Layer 13 of a small transformer language model trained on English Wikipedia (19 layers, counted from 0, width 96).
A neuron adds its activation times its output weights to the MLP's output. To switch it off is to set its activation to zero at one token and run the rest of the model.

Output weights of the MLP neurons that the questions are about. A number n stands for (n - 500) times 0.0011.
n3: 405,526,456,380,427,421,477,521,485,361,225,602,523,680,453,361,549,332,491,545,447,634,503,365,368,500,532,524,244,658,450,509,612,490,665,546,579,296,449,396,407,651,387,502,518,629,541,402,634,266,456,642,589,351,625,708,668,647,457,280,434,440,409,570,560,448,376,576,704,784,610,627,615,537,575,423,694,626,365,614,686,407,423,556,754,440,582,302,325,387,522,259,604,486,352,484
n13: 275,529,640,311,659,430,620,363,447,377,595,552,147,594,828,667,523,426,463,588,310,432,598,367,371,506,511,555,570,339,617,506,606,603,551,471,437,439,230,602,773,593,568,522,615,399,495,368,587,442,595,734,560,453,373,370,223,567,497,502,615,650,421,331,519,463,449,399,500,545,612,559,330,440,644,456,191,519,444,662,548,590,663,343,809,761,113,317,518,637,453,393,620,532,463,516
n50: 544,700,428,496,580,506,503,313,454,648,575,97,469,369,509,417,553,490,435,368,578,373,684,640,255,360,467,442,465,481,530,544,563,743,736,462,722,314,534,696,501,445,351,328,443,571,466,415,782,337,615,627,310,285,634,513,633,709,494,405,475,325,606,334,359,445,470,244,712,368,781,538,497,750,598,440,538,646,587,492,479,527,434,615,425,539,212,304,607,619,671,347,481,472,702,380
n51: 341,353,687,589,418,585,500,655,191,328,330,547,860,173,738,561,278,615,537,397,341,327,642,131,646,588,10,315,650,483,539,306,740,560,601,519,150,834,331,308,759,577,619,283,756,466,445,626,608,451,537,458,654,395,358,437,720,298,729,451,346,638,623,630,461,547,519,672,292,502,262,488,585,731,108,371,666,459,533,788,388,311,852,287,310,538,781,269,438,234,377,517,727,657,843,573
n64: 317,436,671,566,350,506,594,453,479,389,625,442,491,564,569,486,234,420,307,766,738,561,528,307,393,655,535,502,577,653,419,430,504,182,625,314,259,636,604,471,493,589,386,754,291,514,623,441,507,691,458,446,368,518,452,662,344,313,379,518,583,694,317,423,553,433,237,469,368,410,418,706,387,595,756,453,223,704,371,395,837,385,607,545,775,465,490,445,655,390,544,498,427,489,529,675
n116: 617,605,573,293,638,476,304,429,352,731,370,725,291,515,590,289,492,418,657,613,371,446,590,552,269,612,549,470,509,336,516,788,623,301,820,542,533,413,613,582,671,652,243,327,563,631,529,657,585,298,262,337,623,244,497,710,337,798,520,481,386,649,590,234,239,320,487,503,789,615,455,702,359,550,556,145,353,464,661,575,616,530,431,646,333,282,477,457,781,330,445,435,756,437,643,340
n118: 715,524,749,203,522,413,552,901,595,109,373,385,440,551,885,423,548,281,572,574,341,266,478,271,654,711,523,553,476,456,323,470,275,465,694,487,502,553,557,429,763,795,397,402,346,354,209,583,871,364,741,413,695,468,618,510,726,644,327,576,386,298,338,719,586,719,507,692,882,733,521,463,209,786,689,188,394,341,485,255,570,328,553,290,372,551,269,562,93,499,663,394,466,603,424,325
n123: 567,291,417,664,539,451,441,264,566,456,336,672,513,531,494,514,517,514,299,250,393,557,319,703,555,535,492,423,493,564,243,429,352,477,397,487,456,718,641,354,555,250,585,409,339,543,275,427,506,521,700,507,502,288,694,329,424,605,576,693,596,542,357,582,259,396,641,610,359,411,561,322,441,624,472,491,411,312,635,627,419,529,526,508,354,832,800,615,370,439,615,853,723,638,549,704
n168: 491,525,531,636,647,623,397,586,435,605,497,330,522,505,674,285,417,336,579,218,338,470,595,235,857,684,439,631,251,452,580,606,736,516,734,463,228,675,464,368,413,506,353,349,519,205,330,669,561,710,585,456,531,632,494,500,765,330,203,451,624,455,492,498,558,374,561,323,850,474,309,524,704,701,577,351,560,397,357,375,602,509,561,436,430,497,203,687,410,530,702,631,402,567,651,448
n172: 259,525,517,262,678,275,391,239,761,568,486,464,389,615,567,487,507,538,461,405,405,557,99,386,501,662,572,391,458,427,686,364,570,425,462,689,342,423,750,585,345,266,692,572,421,356,458,677,639,507,453,514,415,279,379,519,525,542,708,441,473,424,417,452,466,582,773,726,446,477,546,480,367,286,451,586,535,494,429,599,617,486,557,903,497,571,354,395,714,424,538,628,623,441,637,429
n207: 745,347,515,460,567,661,198,866,317,416,380,693,689,484,560,524,447,323,372,516,646,555,457,592,385,416,182,476,444,458,698,401,784,599,517,352,365,497,458,375,466,508,381,324,536,566,453,632,536,476,640,471,572,574,543,345,622,534,640,429,408,319,581,662,385,655,632,604,406,281,415,457,621,641,354,655,610,610,200,454,583,828,505,652,521,345,373,592,546,99,397,466,828,544,586,262
n241: 587,687,273,554,444,273,241,502,630,638,555,414,685,129,644,458,681,524,588,476,578,570,590,530,352,444,507,784,556,517,499,373,496,377,346,292,690,352,786,635,454,492,370,348,496,232,383,314,832,598,484,409,366,685,605,54,766,563,432,556,603,410,323,467,629,552,591,463,546,475,577,362,262,607,563,354,586,260,360,686,464,414,830,338,445,662,491,536,502,391,602,623,703,398,444,736
n287: 273,527,629,545,717,864,465,346,527,505,514,511,420,283,539,531,147,561,675,485,560,487,415,438,544,472,590,561,488,589,714,662,583,421,519,290,683,521,504,313,555,368,547,219,618,202,660,709,377,556,497,350,768,485,431,373,433,508,473,492,763,534,583,289,396,189,718,524,468,529,536,528,385,509,329,483,645,637,524,683,587,499,537,513,589,521,463,476,438,556,519,547,514,335,402,668
n329: 405,298,459,690,452,456,463,478,603,814,404,659,512,443,462,433,513,577,493,521,480,489,523,426,533,481,460,549,508,536,591,291,581,467,519,433,549,670,484,587,565,470,512,503,617,180,413,497,683,619,590,463,499,367,623,522,695,416,593,411,411,446,576,416,610,462,385,287,189,676,219,495,365,682,550,512,473,576,727,486,576,415,448,309,347,623,736,343,498,658,319,658,567,515,558,559
n338: 259,468,511,756,645,437,410,530,385,327,545,463,354,458,324,542,500,472,581,369,682,712,513,555,415,707,232,451,534,646,518,636,439,418,539,691,458,805,523,632,523,218,749,505,353,689,610,423,696,374,529,544,369,322,417,454,644,519,603,409,416,547,702,314,512,609,519,526,607,351,439,127,670,501,446,524,617,535,773,253,408,271,489,424,520,539,611,603,420,626,451,466,335,476,288,455
n355: 441,329,442,349,363,811,432,435,548,488,580,440,698,604,645,401,734,86,750,795,369,569,528,403,660,563,619,582,745,412,214,412,485,693,463,541,432,471,656,419,614,347,465,209,654,623,599,596,375,266,604,345,398,318,359,713,527,410,282,241,299,569,781,444,491,525,446,575,282,449,574,497,570,637,318,516,657,859,370,585,613,510,459,373,552,319,454,606,531,341,643,372,656,607,316,623

Each question names a token from some text and the token that comes next. It shows the activations a of the neurons there, in the order above. A number n stands for (n - 500) times 0.013.

Then comes g, the gradient of the next token's log-probability with respect to the MLP's output, scaled to length 1. A neuron's effect is roughly proportional to its activation times (output weights . g). A number n stands for (n - 500) times 0.00079.

" 1881", then " marker"
a: 500,500,500,500,498,731,726,495,509,500,498,487,500,500,617,497
g: 677,499,411,549,749,476,367,490,503,541,612,692,538,385,625,459,386,400,395,609,583,273,646,532,460,439,338,501,508,463,349,503,558,334,579,439,527,686,618,691,543,474,485,668,482,557,470,569,564,256,345,393,851,233,287,410,153,559,661,333,512,636,468,681,194,588,618,371,356,485,477,432,424,680,551,535,586,450,488,786,355,549,629,611,389,620,474,436,547,418,423,402,551,324,651,617
Which neuron, switched off, lowers the next token's probability most? n116

",", then " "
a: 492,499,494,500,500,500,936,533,867,491,490,489,538,494,500,500
g: 574,192,674,650,373,406,563,560,477,512,462,426,520,428,686,424,180,353,406,536,549,547,374,583,676,339,541,507,444,405,688,495,551,583,430,388,512,486,611,382,729,520,317,324,546,482,462,496,696,532,501,546,457,304,627,443,546,367,702,576,460,392,399,507,545,688,502,486,487,705,507,310,379,627,154,505,388,635,402,802,371,392,619,430,369,675,754,647,534,464,628,324,486,585,782,391
Which neuron, switched off, lowers the next token's probability most? n118

"er", then " Wallace"
a: 500,509,500,500,498,498,523,525,488,495,499,496,492,632,607,488
g: 518,505,433,578,471,611,441,309,571,580,523,770,610,483,294,497,518,488,508,473,500,287,214,683,560,479,541,549,345,572,402,419,637,569,457,660,665,548,406,471,407,350,677,578,451,583,597,440,489,554,309,390,482,796,822,462,653,508,544,517,497,309,435,597,583,427,526,532,324,586,663,445,404,548,354,654,494,287,459,455,390,519,653,537,237,362,714,539,102,751,318,469,731,410,430,506
Which neuron, switched off, lowers the next token's probability most? n329

" and", then " family"
a: 498,500,495,500,862,500,490,490,490,518,491,487,531,600,494,495
g: 562,560,584,495,270,443,449,519,578,691,693,534,470,316,493,487,759,563,563,474,276,456,412,437,639,354,321,640,687,581,429,596,365,564,408,405,427,609,185,320,209,465,335,649,435,344,405,798,537,559,625,413,675,518,457,657,612,462,696,460,456,165,555,566,578,656,716,495,536,642,419,597,443,592,362,490,583,474,772,277,450,493,502,469,304,566,539,626,303,499,400,524,523,490,610,396
Which neuron, switched off, lowers the next token's probability most? n329

".", then " It"
a: 514,500,498,682,489,490,491,492,488,489,498,571,489,495,538,503
g: 299,437,242,416,423,315,440,689,750,348,526,785,412,445,433,541,620,697,417,671,540,666,588,679,414,480,415,473,469,552,402,465,587,426,748,779,448,390,581,517,295,600,408,616,572,705,518,361,303,458,678,579,661,682,399,473,362,315,679,516,375,369,507,339,551,549,424,487,355,692,519,299,505,450,558,599,395,522,497,283,744,677,501,521,476,439,491,312,406,475,326,427,561,734,423,501
Which neuron, switched off, raises the next token's probability most? n51

" of", then " Texas"
a: 497,500,500,487,499,496,500,500,497,488,506,507,499,562,733,490
g: 393,471,658,350,350,525,516,710,548,569,827,595,270,493,384,623,565,392,497,411,232,310,445,382,439,457,441,373,204,203,653,567,676,586,644,636,449,513,416,400,349,587,691,581,381,299,356,558,715,563,493,300,549,415,671,613,523,424,330,545,440,442,433,629,608,486,468,579,664,727,490,444,459,396,601,462,359,683,570,668,300,504,662,450,644,460,481,726,613,335,548,504,653,399,440,555
Which neuron, switched off, raises the next token's probability most? n338

" in", then " December"
a: 534,500,489,496,531,493,500,543,487,500,490,740,497,581,528,495
g: 381,409,448,637,805,567,464,499,546,682,574,323,197,704,645,611,285,596,406,476,489,329,356,441,704,636,314,503,582,738,603,589,540,491,489,522,427,594,491,462,786,634,567,577,485,281,503,364,514,655,282,460,597,393,659,629,741,520,402,367,388,551,745,640,360,417,426,528,403,291,441,569,399,308,436,641,255,267,402,484,584,446,455,691,573,422,521,603,420,541,543,409,553,328,534,455
Which neuron, switched off, raises the next token's probability most? n241

" Economy", then " brief"
a: 500,618,500,500,491,500,493,562,500,637,500,500,693,499,644,499
g: 489,654,519,386,663,641,307,379,614,359,567,644,431,300,609,501,232,476,679,675,572,364,604,613,445,480,434,751,325,511,392,577,661,622,446,616,447,425,716,450,734,472,599,621,498,575,761,697,564,472,622,360,371,582,528,405,343,600,689,226,536,352,298,535,507,368,595,446,411,556,608,459,277,537,444,457,368,609,134,572,487,576,447,704,647,396,538,271,462,323,506,434,479,486,428,451
Which neuron, switched off, lowers the next token's probability most? n287

" two", then " distinguished"
a: 633,500,492,500,491,496,499,535,503,492,494,497,500,487,567,499
g: 670,448,764,362,449,495,530,830,551,722,325,490,565,462,479,304,518,401,227,613,408,547,603,493,517,411,527,492,457,472,547,597,571,495,422,432,750,316,328,330,292,305,514,362,645,657,457,686,591,367,710,650,517,586,674,623,398,541,336,726,678,346,433,421,653,575,454,473,554,546,403,218,735,575,588,282,547,658,396,344,449,274,363,499,410,462,430,573,537,473,556,462,546,622,352,557
Which neuron, switched off, lowers the next token's probability most? n3

" Presbyterian", then " church"
a: 498,489,487,496,498,500,626,500,680,599,494,494,627,495,495,531
g: 630,213,485,531,544,602,446,436,554,372,416,590,517,396,531,608,662,412,428,779,573,485,379,664,567,423,408,635,635,402,436,441,387,483,353,547,395,524,860,471,542,350,573,717,751,490,359,517,615,473,470,403,437,347,461,560,329,504,546,483,446,528,404,570,625,350,592,397,423,427,385,513,313,416,778,722,660,701,676,515,450,481,338,712,400,442,442,367,387,399,185,596,860,554,366,431
Which neuron, switched off, raises the next token's probability most? n168

" Development", then " until"
a: 500,491,498,499,492,500,499,516,499,719,500,500,487,500,490,499
g: 367,288,517,160,773,384,576,485,589,427,574,680,450,442,576,570,622,388,634,378,395,610,445,534,227,552,495,499,709,528,412,628,557,529,365,695,385,485,410,504,553,474,566,522,537,428,481,562,363,461,496,603,450,531,434,342,449,376,480,529,449,751,542,567,604,361,743,545,499,403,541,479,109,250,646,489,313,547,385,467,474,593,393,595,778,394,507,277,562,632,747,369,495,588,804,618
Which neuron, switched off, lowers the next token's probability most? n172

" dispute", then " was"
a: 500,499,498,500,492,500,488,504,500,561,491,518,491,499,633,667
g: 484,378,452,648,612,671,244,433,543,423,774,812,381,616,587,633,584,684,528,484,621,565,630,471,571,586,467,804,392,428,445,553,559,765,430,439,622,326,567,417,435,444,625,579,565,592,630,544,331,539,332,475,469,359,596,836,558,426,266,356,399,291,333,395,448,496,575,525,458,455,610,445,636,333,464,426,240,425,529,399,656,489,278,378,484,510,502,324,553,712,628,285,317,482,486,450
Which neuron, switched off, lowers the next token's probability most? n355

"==", then "Career"
a: 499,493,500,633,542,500,490,525,500,615,500,487,523,724,488,672
g: 429,351,561,545,473,561,554,457,462,486,662,576,243,499,530,447,477,238,692,417,386,416,566,467,344,607,515,408,455,687,294,501,632,541,455,282,382,412,425,641,753,712,442,606,652,462,537,643,480,471,748,387,398,458,318,444,547,562,646,363,482,190,444,438,659,481,569,618,604,473,401,850,337,365,438,435,494,489,549,488,302,404,683,555,638,715,738,399,543,655,475,545,519,415,715,196
Which two neurons, each switched off alone, lower its probability most, in order? n51, n329

" for", then " external"
a: 497,500,548,500,501,488,500,500,488,517,500,648,494,500,685,500
g: 645,514,401,555,633,643,549,357,589,647,300,647,781,390,148,244,609,461,420,637,738,315,214,358,702,518,627,503,420,748,544,306,464,317,423,535,521,415,562,600,448,388,542,373,609,485,384,451,520,502,531,656,604,492,613,332,421,444,558,275,520,608,596,608,362,509,511,442,692,494,426,370,533,533,363,585,422,353,616,650,419,478,516,515,163,539,550,625,607,449,381,403,683,536,605,708
Which neuron, switched off, lowers the next token's probability most? n241

" miles", then " to"
a: 492,495,500,500,499,500,490,500,567,488,502,497,500,495,498,489
g: 325,468,367,320,732,412,680,590,718,364,561,390,213,452,570,518,739,664,624,359,529,531,584,629,117,467,477,565,530,632,324,485,369,535,370,452,652,455,560,468,511,485,435,785,329,518,574,541,630,196,395,589,427,553,636,499,419,427,520,315,330,400,594,355,498,348,625,411,406,545,523,679,524,798,463,473,384,663,439,433,329,572,658,470,732,631,489,439,587,598,404,510,433,433,550,692
Which neuron, switched off, raises the next token's probability most? n168

".", then " Area"
a: 487,500,493,641,492,495,487,498,493,490,628,495,489,549,519,589
g: 605,468,464,663,416,472,488,516,458,592,557,628,482,710,328,543,468,361,294,600,635,517,277,627,824,326,690,373,701,675,508,286,440,346,702,402,589,455,343,476,775,467,355,208,314,730,366,549,388,410,574,542,585,349,539,603,289,475,663,449,492,539,484,674,730,622,362,389,467,491,266,459,439,460,562,761,281,511,506,597,657,501,365,527,455,488,386,580,479,543,413,368,592,612,530,476
Which neuron, switched off, lowers the next token's probability most? n207

" Sl", then "aught"
a: 500,497,487,500,498,516,500,493,500,500,500,489,492,611,488,497
g: 305,274,674,539,620,583,535,351,271,648,521,383,485,430,502,385,471,674,321,580,530,390,508,660,568,498,466,528,212,650,411,407,648,555,417,698,455,274,538,502,290,527,493,487,566,532,421,626,294,510,750,281,579,341,590,480,482,465,521,672,646,705,496,337,432,607,373,495,772,510,710,560,679,506,639,708,572,467,472,611,607,331,475,707,615,421,523,344,386,319,682,235,345,491,428,422
Which neuron, switched off, raises the next token's probability most? n329

" Minister", then " for"
a: 513,539,497,500,498,500,500,489,488,621,500,500,656,494,621,489
g: 460,486,553,409,672,565,548,567,460,354,327,481,290,723,857,529,663,375,544,522,469,482,498,464,354,489,679,622,503,517,445,559,293,650,489,529,635,583,344,351,470,454,512,277,657,460,567,481,443,450,337,391,557,311,592,656,351,658,479,358,462,831,603,512,162,461,414,438,626,618,813,666,547,417,643,473,289,511,533,525,450,229,653,465,610,441,464,351,559,611,693,449,280,576,420,404
Which neuron, switched off, raises the next token's probability most? n172

" Caroline", then " Winston"
a: 497,490,489,500,500,492,489,497,488,495,488,500,592,493,540,500
g: 395,573,403,563,751,397,370,317,500,476,564,468,513,314,311,432,505,572,645,556,650,378,425,443,462,580,663,399,433,537,380,622,484,433,317,687,544,764,579,241,642,340,579,580,558,442,753,565,366,532,275,344,565,630,753,355,577,608,359,684,508,465,370,611,468,384,587,658,526,428,525,604,530,545,493,341,310,442,617,405,464,394,480,409,498,602,713,420,152,647,624,649,289,572,356,764
Which neuron, switched off, lowers the next token's probability most? n287

" 2007", then " combined"
a: 500,500,500,500,500,706,496,487,495,500,498,487,497,499,555,500
g: 666,597,662,428,369,623,409,545,290,611,414,833,606,527,182,436,461,461,488,674,487,647,360,559,667,501,456,468,207,277,571,690,731,470,620,342,645,422,522,334,481,388,479,565,524,543,628,401,450,458,661,451,812,567,543,445,330,402,561,580,598,341,423,376,509,710,472,557,515,514,550,401,673,422,379,343,411,658,346,427,573,432,352,420,484,387,487,488,637,536,221,550,832,524,536,387
Which neuron, switched off, lowers the next token's probability most? n116

"===", then "37"
a: 487,494,512,650,560,500,499,492,489,563,500,554,523,651,493,490
g: 458,408,595,489,617,700,579,429,437,688,692,456,349,370,676,707,257,436,458,665,392,310,566,457,398,530,499,428,469,279,376,407,696,540,750,657,490,691,477,555,723,478,765,365,287,432,632,510,315,431,422,475,601,573,457,261,375,548,539,519,615,432,350,549,447,536,442,420,283,539,355,602,459,594,411,656,423,586,372,375,419,697,433,471,786,372,735,685,297,525,528,508,625,612,323,397
Which neuron, switched off, raises the next token's probability most? n241

" settle", then " Cul"
a: 504,500,511,500,499,500,497,496,487,487,496,612,514,498,597,499
g: 605,498,409,458,236,534,439,574,501,470,718,468,637,387,230,441,593,433,229,457,477,486,396,370,405,538,731,199,395,303,471,625,643,576,616,403,669,453,510,326,257,462,483,584,490,540,464,472,311,498,299,366,534,674,674,545,536,670,572,647,704,586,371,210,727,599,531,611,516,331,489,592,659,507,560,479,502,435,474,401,524,512,488,453,418,585,812,706,326,621,339,561,466,639,718,561
Which neuron, switched off, raises the next token's probability most? n338

" once", then " been"
a: 487,500,487,500,500,497,500,568,494,500,707,494,500,489,723,500
g: 498,726,531,593,406,361,371,525,373,584,535,488,356,454,567,286,571,630,823,307,560,332,769,504,365,509,397,425,446,443,527,467,788,411,517,565,354,388,689,521,553,593,415,364,375,409,233,669,594,379,570,552,450,578,345,841,293,351,485,360,619,373,604,486,495,593,614,578,680,458,336,568,527,601,540,603,562,220,608,384,498,463,727,407,446,398,440,286,606,404,631,543,542,655,442,694
Which neuron, switched off, raises the next token's probability most? n123

" 2001", then " the"
a: 500,500,500,500,499,645,500,586,489,500,500,496,498,491,762,500
g: 419,334,715,640,598,311,291,764,673,567,257,513,665,459,463,511,561,561,360,635,501,374,566,458,394,625,481,395,651,407,579,593,557,439,647,594,515,858,436,417,319,310,546,429,576,653,536,204,385,349,492,562,487,766,641,383,304,355,444,455,518,415,420,565,580,492,579,455,593,624,795,426,342,526,393,535,535,475,610,328,379,392,497,350,519,627,387,285,672,495,375,454,655,724,424,578
Which neuron, switched off, raises the next token's probability most? n116